Layer 6 of a small transformer language model trained on English Wikipedia (9 layers, counted from 0, width 96). Numbers have three digits each and are written without spaces.
In attention head 0, each number of a token's query or key is one row of weights dot the token's vector x plus its bias. A token spreads its attention over itself and the tokens before it by the softmax of 0.177 times query dot key.
The model reads these tokens: ";" "\n\n" "=" " RF" "A" " Or" "ange" "le" "af" " (" "A" "11" "0" ")" " =" "\n\n" "1979" " Le" "af" "-" "class" " support" " tank" "er" " of" " the" " Royal" " Fle" "et" " A" "ux" "ilia"

Query weights of the head. A number n stands for (n - 500) times 0.00081.
q0 (bias -0.035): 245361499473663508526528643704147639441485426496511244576409652723358611625674690338590430506661353421551386417426337330174515575368518730470214424725544559514656309239516479453377568331326539722529520664466494418405587648601674457492330574607558771294476661648487413374702576461377434421
q1 (bias -0.005): 440689470525518566659516536471443224403407732313462628763567400649350490382609469457642425700557257434363162381574659503405541459495549652377484414706940669399397213436565536491347532371432540467647501453506137627524494725356480608581668726243474581326490465453455246467582573379273363257
q2 (bias 0.004): 336662531240308368499484428493479405499530487313509472643675461514456394581751460221429245383565583467546172444467714545335622328617789477359488607667607601411274733531359618516478405391562653948443639413592578585288666621492337674409514427497438641470508416304658455963695410701422269674
q3 (bias 0.005): 272829481675432477604540677615411567415263444413711513578288338446577293528767391336527332190677543623553239443530540368353437935563321350408337450760564497460710562322329696516621757374489563726586610556509236448753669419551742539530302488532487653429391705526357430580492411280302466599
q4 (bias -0.011): 577259736457780679380518519650213743487566486731393475410362396232598499324462543526585801293466499588289765428357278297325339261127377611700456521355349447680493432598698586528607544623274417337397588364544697438328527444671690537539531552410505502662400533680454515628308466704353656539
q5 (bias -0.017): 416570410070372343491495391522660384560396611792371492478637377463542431642268698366400484383558460368591420416420410675474784524677500690611523313634461665471408419585595145472559493659625585520668593256353673373373334380631856210601468322545727512537491825416387435637445469500618562567
q6 (bias 0.010): 386276694492670803491522502423391752841374445824535222339520517507335458227276426776669626293316340452453850449310514286546199668467459634525211414704510460398681450659315379076546647791487612497546470695457578656298496628610518376710345416553471520737540524453500502559512559579454501352
q7 (bias -0.002): 460586783813330389955423448408797532397635435258548412681300616647387460688562530472571469768460556302512588398533681337334369409199687618216612517560758419510608408467463586328428549470441559613419431471533361575669545492468220445539576611534211701304275483371453544274720182776394422520
q8 (bias -0.016): 521520567593570172454490589577368297430426472667456525757238671467684635671758451517465414258560525529485447535580515677134613503392223648286353637442777546541428319233422506549619639246293432649612570367608481298604431613579974469883647498343493541604533526653557400500260663275397578493
q9 (bias -0.014): 415316649441669399455524408561400542491608723737569472392376564303681663507618591405403476416774467451520408488559413315494619577515435605517438517289304658552297471320629248328690593701477699383557701300709819446131452449435613595607463600614560397469645573415330340651644534529614558652
q10 (bias -0.022): 477476580384329324542341292577512513679509537514341511401321354540733529575738413516248330448462836050684456676571400721433726071279467507520920471309412521490206579505549272548564376701590307246498566528566676592321487457445467633573551804502467591480609725348529744674514458447626385616
q11 (bias 0.054): 633453270566259492613779657191671270433573623363473579614423576534572395526472682334412644504352425191536356496594555475526581221554720352651932471410645511374474443746593670702445326520429693671377490463303493616534585678403513414352356348340603465585410491429501698304376556616787622434
q12 (bias -0.014): 603401435686647521405595399628290373650400636609347918465599333462802616382424491573541696490470722568644670508281349520693577438374444427605661529260387584551546556405641259746456664477492344246496627417594463436455414330505559597442577551374515455437543434291404447369361458342510464661
q13 (bias -0.023): 534419595603326917645584440586328613385475477493421117391617547567271495481522533434642345662620250594395419436438534491414473479810747621365360427506693702545546452585649350316446397577480535528648603787361337376424615718545519256302350537637405397214447594603611427550658465439364435680
q14 (bias -0.024): 240426656444657592750512578555624637404425614740536207594455464596309318406568563413414526314523825215332479419485481419215290489583535826424526600729836822598865361393417492304175508732259643739446510571611434451249420703438369382506330544476613561518562528409622449606553572832410360543
q15 (bias -0.059): 529471609530716567284322319763298670508519297447479499449636583570555653692582471561459264553676702515379664536292221567344491666322375649332308449634603444710507433244736571450428465273430206482373630539683352284518426420616481650637563714565441694455583596527504584651500414378395372601
q16 (bias -0.024): 460583426503373469648419541652711508167366299450568423590568245554466412469480436604508329644510307617543529495564664392188461163600510631388242303680735595452386486504643628652440443547496493583509499606371377232597677600413579315618614484451553536296501693372489591528580466543463484537
q17 (bias 0.003): 534679358607622544477450450548542723445344425421543511285648220631728428156465516498308884522517488300465446699607583335569316503417491433548659359317554388483444591318528433426476485706651404129549406552405635649430502620416460575543414649593335593503478797419739741429388455289738583466
q18 (bias 0.005): 530301910654588324560714650306480408303820538615692586606617865510264696542435595579534616702222363496676453375178425596446390487352758694505559588247543320576750304496504526497520414236193350525487228437450563532685184527526468378656624813501486634419433129544677391071498548659358579449
q19 (bias -0.014): 294767403538441634248587467628532699082478444468752434534594579300416516372738336212318653395846546402416137476602365645235286547396621496618284547621744522455621424326551722549476543405525316627535470721541571420479675259414564439420323584497566461406558558650684542704425616204471387739
q20 (bias -0.011): 411275507657721810577586558638475669553539382609573362591362493586407387280354590524772597300733106702294590514476748375446361181750499631322505390303578797551583412475568237328509649497451638271363450352434412576226565705405402502276387424305521267543681301397681487522798566615519415555
q21 (bias -0.011): 517397467388631465588475481555309157639319633300392722470463417464579608502422655529536438624337580413703691475412316504598628553507471532533546345614425458538536428615759340419453629460490496332524576266579654573462329436747458532378454568497386657427362606270388568465310397647434403531
q22 (bias 0.013): 294663177447621376376518539593429549578211525534482700469558610599509253516486511324410631080812161560538505507584259408440512496222510396590354410691381490465579493543496449489660789750473524364436633379522786644475547441584614425412309322611603481715423735689423475335678481278486675400
q23 (bias -0.009): 540479460410266525735657332521751318344763545382234547547464497521414467288418456518402520755493436442608495404501609283359446323426726512583458519701635498448285453838680833843438619426104451754551508782432540359730408465413496641642697458301544658432502537568332352424340513499345543577
q24 (bias 0.027): 736551566606312528527499576363515353734425664274346723513462476596614279530477380798562496687162363398530622502490425325574583377214776132488637362648495306369394562713556501659599738300456502395726549571468468737690678399457526571466786513287298436464530396420358385396427448520324470305
q25 (bias -0.013): 547323508541533281557417348583409714583815385417564368266608646566480650646409520637516379586501311652570724671518661362603623506567538274268454439509359256345308545288715631452593505128450333556442236720584562566645403529465332710368539528547460607512637343564554586397701438400601515473
q26 (bias 0.021): 580763477864343668440333575447431538535603544574783415443403458426526438587662309628650516229473359544687287492271628706805463564486611228370536354508584716455699319562361256507611555592602422466526414635463545752480640275516645250570451516414513378402551386508378513708442326261599511598
q27 (bias 0.024): 165587258321494509637415555460683547438257478567571635696651236463433437396289475499483593553591513725470478393624525547594362764497283488593511721489222253474507564470335589647573500648667754477635705246446634523383441651570480516559426342692467499672320657218332225467542537499448508502
q28 (bias 0.032): 785382332521504355504618577268514538450541748357662588404352511324677511460245410793388675487327158666229661570610478245710496946525493290505497445613488420411400194454789536687732607429397498338808451425521457521567378465535589551692686412327421421543438523281329564484390582587618695308
q29 (bias -0.013): 370449455186736290766445569542598500719508493452376575513561221580577495309272767387330307438496359267501585581634567357369679403669362647413590370573383516427305611495663441493634547535577534534490701374460535413514325525551595771284599531369602748424525579240438676539578489717503482476
q30 (bias 0.014): 629444513479500484339527437427214473562604582730240444465543474506602536433372556622468789588427560557475443485436400381748328626428633401642566755397391405360378386489397498419675630364605432313795383492622462547496444706604724766601505558401550363679294424730437199147296575270270777535
q31 (bias 0.018): 595424254616549667401650535563240631385362469492334583346524345580571548449422462589449758292518292636471618627411518532661394586601592523670475281529241385460199548547611556696484447632568578585500500544306631557375562449418600475513424356590344363610365745551507661935305398508843593447

Key weights of the head. A number n stands for (n - 500) times 0.001.
k0 (bias -0.069): 425392523501609589375460498419403504541449442488531411477445420574380576505508527498491706461565521481507526727409335462614336631378627373503415533561371512616510348669468495496502561437368323589305430672649558504512683368702431645426613639402735708438606540516674389517549679488426360316
k1 (bias 0.034): 349484776524698594800410659457550499451486645438429341565479574483594400433346478559528478626473378494304555467533406411341449462565764437450431450551571436648407369274554580655470671316509526411578458546551400557505506702566493503448550707440307494563296383442680563477380410468371544596
k2 (bias -0.007): 389440532377617340633507573559672333554473645466246463694527595397675491518600477383618464573476418524449313350474621593402579397589613575633386525533568552787293451561339305381402589287602573596592628412479408601214514737562532537414452591560491511547361578381554451536501306585355557712
k3 (bias 0.054): 431529562500532488789353332716524454511492586460451500488459514395675468584593512512442657462261485484518515366425507488438145850391520580399398593607269391504415424189473589512738586500595397484579771505527679392301570486582613396429557517551159614407425536424614353504521293586430509694
k4 (bias -0.049): 520465454644523682172597533446413460535361341373593542502522493604451593454467537454346633229492533399442560629408497596707463575408300410526570515439515664406469508821489538462356470626331335493394493607540588592401614316454576599661487458498736644475643473539601464450424792470532340302
k5 (bias -0.031): 502416363369450419390465422327698554657419740491689548560471464439466467498447480486438444277574420463465393652491433466521569471277489476591723540565438518459378537863527601442446489311623526549516704296542355371354447432565461572350603474451786514628814659395634427572532552604601498419
k6 (bias 0.014): 487581528516422528368533731704557706602552509630682529332479345493510585391631422507577469003717443567435537464334419407341505721601281563428386761499691541235598366543473646433454421632404601374549304628404569556427680420376664547406403456392369476364429582540569541394607379493576388314
k7 (bias 0.003): 542594590338489370695459406793522454443588543528451380551535683506302548557547567603535438432432380445653622532520305620376630347476554668370442377358578473644573527282408285494457616584536561584573344539598726563539503466621357675542388647565159674530353235473277494543462314480585405618
k8 (bias -0.071): 569301527532601619346371440423316398501509504456412492571478513387511576625500470525380650458402659531552492620541469507698350680327568501506541553451307552639292461475579281470704643341432379591464566521566583453393536528444442642507769719484593708427632417568558517590341786521550359345
k9 (bias -0.030): 579416449603606434396546505402648619635466479535604433581355501559583343492575546415303454493656510388536427531636523346592592549439428456406595538535329609519364423827404348296491738428403422481276499409638641586451447298433528684488508565489792596577653518414548414545577614482518467426
k10 (bias -0.086): 619370502464509528342590345509563439681462472771432606398437516546637506435470427509363560646480558380544399725475577416534591259416354423566809392290421544541366610667463422430327574316379477554310470474713358564438564521471366687621496636448853630609623479560386465530483644406437535379
k11 (bias 0.093): 586552475398422414844599482533593497423522478567428471663543559484556451478485431607534429535472459566448562358576608529272556309430625692501561483448612478526518489405506468544557348611572624418739394361422533479419337479457497345546570252502294339491245585482484470525435270644477592746
k12 (bias -0.010): 449531479625490695317491476499484532507404496408501621434371467478506518501241568549399512566536606407471446562707534378689462531420410381599631418516392440481567707627553574454441490510326309380294558437631326511577527479496440656618465585579676425597700522637479541441314628391499521297
k13 (bias -0.019): 486435497634486644327455579509689403541602463452531241388497509571387537474524532579578427502649423576505590532348314561550338492524661434448388426555564501570564514850398543562497599489437472531317500667595526303437644437593470569179402670477548547456554401509559441479593631321506440475
k14 (bias -0.061): 404548367408580523276512604430623525541480693515650375643449335620470607496711455510586494183646658452545430591367328489457325573408541446381493543460541497542699384627308428519379572596246504622320408498616496462357633370582422729473581688465662651397515441371655467499404731561425451355
k15 (bias -0.080): 437437529582560625271437525447340377540408530462549591442404486510379546563479487481496630551544550441518545726359366498727517665458397332554503450522392525569550478649526436569440569443335411615261487600603469481527591499553370664511457680461815653474728395531514482532523778348434431281
k16 (bias -0.079): 389348378403458559401519564378666466389474504381535392442493472593382694540426471398470528496399279668532536614362410522564592517550628422534521460538492497458479510513635513689470598415440366661437623576496495350315670466520383651433501651470691754499614458286463529506568657481464295441
k17 (bias 0.039): 519601478423438423488661400731660631363472512626516571297409546624670529292500542556321584539505548426389619598587514380329421461479443428510572296406523579372506557384545529603398581576308417472340449478601408582577380559475734465366354561476437516414483570289490642459672400373539553535
k18 (bias 0.041): 494638591538418531302396497386331477389455442518596563675586542407169402721392435706537551693458675519442535662700270466400447465473703605421464401371645628657719435514374359372578481507583448487620283595290630691717570406430341333636592611630419542449360292730580588287329554582603358412
k19 (bias -0.049): 484474546572534655387545411422622410512278473462558405613383529542520501526573467530515651510377628528576214563381406481542191585405684443467513462718392617605696393455496413644581579337279487605357705652473493478446601588548629286463498726458570701327502531557678441476588653511278443591
k20 (bias -0.009): 395616545590467554345602710406678547462577557393749322502460500657571458469581627451443438191663321586498601455654610477573415363656587413491389563519547536461579356630502475579586589645257335470252269444555499493303739538450535621263434500301649420555538407525421596329511642398596580393
k21 (bias -0.013): 491407517414536591506421416647371528532528535396481591434444507464496474648294579597561460463548546359399629594460365417645569535459387467617698530540394438637492608718466556447273445472383437355342511395513453574461433454651420578550565617531673403713591486398443405459436460418618478291
k22 (bias 0.032): 491458485382548513608538353589688607567374590338609622374465616689627426448501675468483654194401491608479579466511556470405490519280432569609482568618295695389332371243488575499683307448533462374591531465392542542477480431558764408501571362487469440450461722593618326471561312597413540563
k23 (bias -0.054): 436271343572451712562629394324537486533311586332369359686552456568355687572441428417489608613466393628468492684336402394443560422433525564624511515528776507639402507601537510582300464448494591557714539605507586384517392586480323646672613517725487782512520379527398431403460525382426355581
k24 (bias 0.053): 517505620400452547890486594664473496386500466528308503390519561403557606470337511578481490533358347538477527336489677459322615349543472592572502479444590489439431469279564538515480395516768549290781499532501449525588358473413558346641464458600197361579307468539384539497404213446519557646
k25 (bias -0.093): 464395539496646537254496446414332505487456393448463561365510525397397543516505507460457533652667408603601523846362395401632583507606419297529381397402496507594520377545503430449569566454360446566390338674591579513690518550555430612528467489500811587539675383561351554347726645356526530328
k26 (bias 0.067): 617630709588455599750433431619581567421616439554544458576380663291720418439569433616522562473346446524480412271583620470316508561512591589421572496505448429376536513235455541443625501330606562326656545532337412471521648500358621304430355433449213350501365557677494482505478339569599579693
k27 (bias 0.098): 428523442462524194682597457647536615490555670385564606378603505529634441465433500500515363415465455447438508260674596564415496594586486674437414476550419471413452631322470609540496481670659615511700577354434540541411389559476609426423459398556242427549381722502545524520568213590533499647
k28 (bias 0.093): 549466544520566414832498539552509601418561463545486579500392590346589489519333431547451399402495390514492684347496619444377568610611473663365526393526581520402445455306650512552538417554600614376723406433471642444621148442355610311647513405526191398533387515373434540357472318568705564593
k29 (bias -0.072): 366410463250608406356532462359543550603432659506599608459501430605536586490473482357447420489543395551529646676468517447619540478474407293605618521469523450613421372813528491414365619576437445503338519418664484572401460476618419722513592446450892639618707533344410542343485500448531485417
k30 (bias 0.073): 635601693550468605479610469541304611573440508475447502420634478467453490359374501462444576601674466407253420395587719475449397677404461534430402355392561521454441547435389614426583417512670440421743516574527553544623266523441572439435569420720182437414407494706653613401543435349608574583
k31 (bias 0.075): 627318360619503412578543618661615507403523390541476569446433580497619534406550456407440597445471355511398644539611620671417522459429406570574482500561486476494422604575538717579518447615466487435579413479377474429407373566424837301445353362540223386586456724385529520604528444467618458552

The vector x that enters this layer's attention at each token. A number n stands for (n - 500) times 0.012.
0 ";": 486475502510466527377518571139487606520446390491608470539559437535427488569477629447459429425535627536488509484416576431358509511500525449489443516487512542481507538734577533523472439471480461519479485497523506739482489465458407491522540506528704495439583509459472494491531629481498469493
1 "\n\n": 532519562536519528343518729133399538474535529456504515508513447469420441446509574508484475507527526460542524582427443475447518503488509523541449503533488499448459490666560535449519454535519596475473502471470526552533468406504495623401534553515682434422524421419565505455425694619608471382
2 "=": 497488534519533498335497701107430540470503549522547461503491548475412485501453543493552495496594538496474490467443490532465551601474610504500376473494493487462525448693483442443434483441491535507476482535517509579503471492572558565370450544489712409502532464469595490501509704552529460416
3 " RF": 516533471568470570415517592303409539406439577531564461558488412440415470357492385489558395463487464653590523662444437512521399483517487431456420551528456593339554531617439512439484565530488664541406487484483596623444528517565514495418528442512768529431528477545559376483476619559485600449
4 "A": 514523515564466547397519465235480499449461439605659491453507428494411404429484419485566482504450434439579517597398425488606455492502517404536493506509645498399676481596483521465447553517554663532508475560492550607479608392589463487446376392521762631482534446475447493587504551487481534437
5 " Or": 503546527514545519420476642315433524516523506507697482582495437484485515401517391506514509550467465483591445536509522433554502485521432442500477495417409495461649577577412562499507497517447652481465423526466588598394660473442539432462352471440802629437603452436397444481481648577481423433
6 "ange": 351620533500531554457501533311420469543447520480662584610473525409404498481503422485548541497472406450496530611391504403642399520509543494441562478410516575489625458647507536400526570538492588461353559556490572603422685406458517484438402613372682455483569445415416491555432529564479503462
7 "le": 487576436544472625311426594283441546450475490522612588589455446450445473461531393484478546520413412393472608538459535543639397557550450372597543506585593576517587511540437509485421598570470586477459482482519529631425613511461458452428346585442734519444481445404458538512524574543522500394
8 "af": 487592421508481571368386619284419588529504584477630474550596394527435481386473403518495565526465508515536469609575484546563437535502451406461469430391481546408611508496508478489566550599420553513402538503596440652383660510538469582488437574417747459517527448401468477553458501599440478380
9 " (": 490545577574525542366491574208518540432465483521582624450488510475425413449470557515490520414471504490494550546511510521593490613490411433497496531497439600361619589623487514487488486548409745486376548486474441468490512461427482471479411392497755446424585516497509483529481632573511550377
10 "A": 571454486579539522329585563228357494479481391593589535402487433467513421374546501389511515466456512455556526615449476500574402568497492338577511538483552511428531535587505488425513474496507635534522497521481525562489552475531584544471431374490799543482494500507490463574409694451520611459
11 "11": 569528538552453446311403607219457587498486471508670495521438389485480401469505367474495573472486426525520503679522485523597461628487428401502469440488511489468518529590386526390618560542494525478356513513460554533487563422550523495565470461451782558515556486484501477515474564442552653518
12 "0": 608537458608470514306487524248458529424437456523612501510453502488529422424515391478501534446509474585488604574518423473664473602553510346486486395514424484500561469638509494485530505565477586563396564549487535554503572397538453472492418374490809508516481600442517475525394634458495600445
13 ")": 591488434591444566409461549156511578489436457594551470524485451538467472449425436535517527409433443548482507547530453517634467558545424428466484357523490530421565483608446518511444494510482697525494455524483474583540509500462490453516442435527816529517547561464544495460546563638540503382
14 " =": 519516431589502482475532638176542554501380507530522494431504476432444510494411548546548530405511459463432524570545462472522424541552470417546519444429513511426598457617498573454388423424544727438460520499500472500589573453496397539468469515480813498526561538449560529449526589628501460417
15 "\n\n": 501517548487534474418485711154451562470586505468506528497530393459442492406567543526442497444536509466500493618449434520425510438570475483517456501535543503415449482575552564458539428523476689455493477464491495513586480422484491624459554528519709481362510435449567530516425625636620476371
16 "1979": 467529522542439578427518531140438515454578477533620452454501465570439513379519468555575516475468405505435457626498465593504381518554489443560456509449560499473471474647396509472455448539416627489518588535472517576588456419490405580504528470434752487434467509565616539486445638456567545498
17 " Le": 490539464475520530395479716280496456367538463629466418557476456470434435429551538540538578488505460513505295483487395478611419416570593403543503554473531626427457497527477577485510454507458572477469499561537548592574604439434577490461495483516844561390431478466418465508543519562447589515
18 "af": 437601516497361504412386619250414517634580607486531525410551446503463498373611399548496534507484515478586326656575443541513485454510530391484512509392498521378553548511460503436597450576455574550468526574562491646486626518466477582476463584472692417450501458504454443587513490538404527410
19 "-": 422650575500512590404443580200511430492477535537560624506532540466460415454564519474481539419543454432537477528468432563580439493424576446505578465447611508385629504524448493575433501494464670535361553480484467534611574432461481456409389455513637390404528445485524533589664540546452603440
20 "class": 601611463489449499457534564152406523497544567458653442454444374490540474450566366538537525491411451487536464593502552510549409546598471380572505484450561435438621460515465452471420495491468556562444598457487485632507471492547488515483462581594703461453562413488636513521547606489451449434
21 " support": 453583509493447482460439536172530480476457506424625557492512491564448613339554438522485516489520393550467453440551532483609392595603449400630435403497537526423548472543506487646522576587429616493470451561530527564441488379503406571512502484490750484533529441436534580440495457570563465451
22 " tank": 550562486481520491496511572252540473450411531489602515520524413514478583310487377552514379504528367550519518570496547525643358518570563390558428476477551502353596518568536471600423486496460634583460492430570545637505482463577481496461553474514760469515574455385544464462478523542383449411
23 "er": 477546497403493542450418582151545483477508543516568527530533415528415467379460432554476401537496409519412529544551489564666409527531496392468517488473601497432602434515539517616395520471458678496480542501515562645514542498501520493485486512534724523475615450352478539477514479545518487411
24 " of": 528583553496480517436516589006521467478479560480590486488553479447487531380521498490523449485519455465514550503465470611576497554528577482498500502433432558472581468479456478546478494501511551477413593440546509487492532504506530514462502549459733512473616460413451509508518536570499481466
25 " the": 480528506443476497458549493020556522491520501540647514494536492477501495391548534531502507444473491447564484564493573553592470485531523453466430500516512493460534521525501425483500473517493555509459501525511507404491545476525613523443478516515781406454546432476463516573445571610528507444
26 " Royal": 559553514456494452469479515169568570477591516491606492641380415507525549415535391571482497490524438551554450609525623546588469418558536454537437502465523500379562516525411470464586458484427534528448517395491603512454489436578552411402502514515824435484511484478525474585449616517444440441
27 " Fle": 479594470518588473475492583325579408443396522637591520601432466402472534441516379444412607491455417557621420488486601454597441462574636378568500396420558575420461574531518573465554538544370591453496528513562640476493617406551485417419483480454755441418584542402448474577487497548489442390
28 "et": 462573504483455433467397555256456532528557529531614606514407393525513502468579307603463523480464469502515548497538607379629537512541529341536519489464601468428517475493483476474517587526431675564439513534450559627384539522491516517432439523526703522489616522387494545547505475454465442252
29 " A": 526544471536568517414546491172530458467436410554595518549467424481526364354545425489495529504442522509647561540462566501651544414584457366586483498462620555408557481442515457481539554524449709543486582449577518537540547446522514480400502427496681476455501429372500457564495511540546520420
30 "ux": 522523517502440420376451530226476490462497455470632503523307486563495518510521375585513610553449461512563534567536558466477470552581458329568411455427576497387444538481503434363507447539551658585438525523559550590526622463502610543556459524492745474430630432429487464528510422537535550428
31 "ilia": 488617500467456514516379544234538585455522429430680587588428400591532486469470435524510566492516447531451494568633555432650494549455603372563528434460525438427501517502494373489556481456363626502428514508461513554512631378455532551559458497491716472484590470361545515517571447505476508360

Token 19 "-".
Which token does it look at most, and with what share of its attention? 19 "-", with about 50%

Token 6 "ange".
Which token does it look at most, and with what share of its attention? 5 " Or", with about 30%

Token 28 "et".
Which token does it look at most? 27 " Fle"

Token 4 "A".
Which token does it look at most? 3 " RF"

Token 15 "\n\n".
Which token does it look at most? 15 "\n\n"

Token 17 " Le".
Which token does it look at most? 17 " Le"

Token 8 "af".
Which token does it look at most, and with what share of its attention? 5 " Or", with about 30%

Token 20 "class".
Which two tokens does it look at most, in order? 19 "-", 17 " Le"

Token 18 "af".
Which token does it look at most? 17 " Le"

Token 23 "er".
Which token does it look at most, and with what share of its attention? 23 "er", with about 20%

Token 16 "1979".
Which token does it look at most? 15 "\n\n"

Token 22 " tank".
Which token does it look at most? 21 " support"

Token 25 " the".
Which token does it look at most, and with what share of its attention? 19 "-", with about 10%

Token 5 " Or".
Which token does it look at most, and with what share of its attention? 3 " RF", with about 40%

Token 29 " A".
Which two tokens does it look at most, in order? 29 " A", 26 " Royal"

Token 27 " Fle".
Which token does it look at most? 26 " Royal"

Token 24 " of".
Which token does it look at most? 19 "-"

Token 21 " support".
Which token does it look at most, and with what share of its attention? 19 "-", with about 40%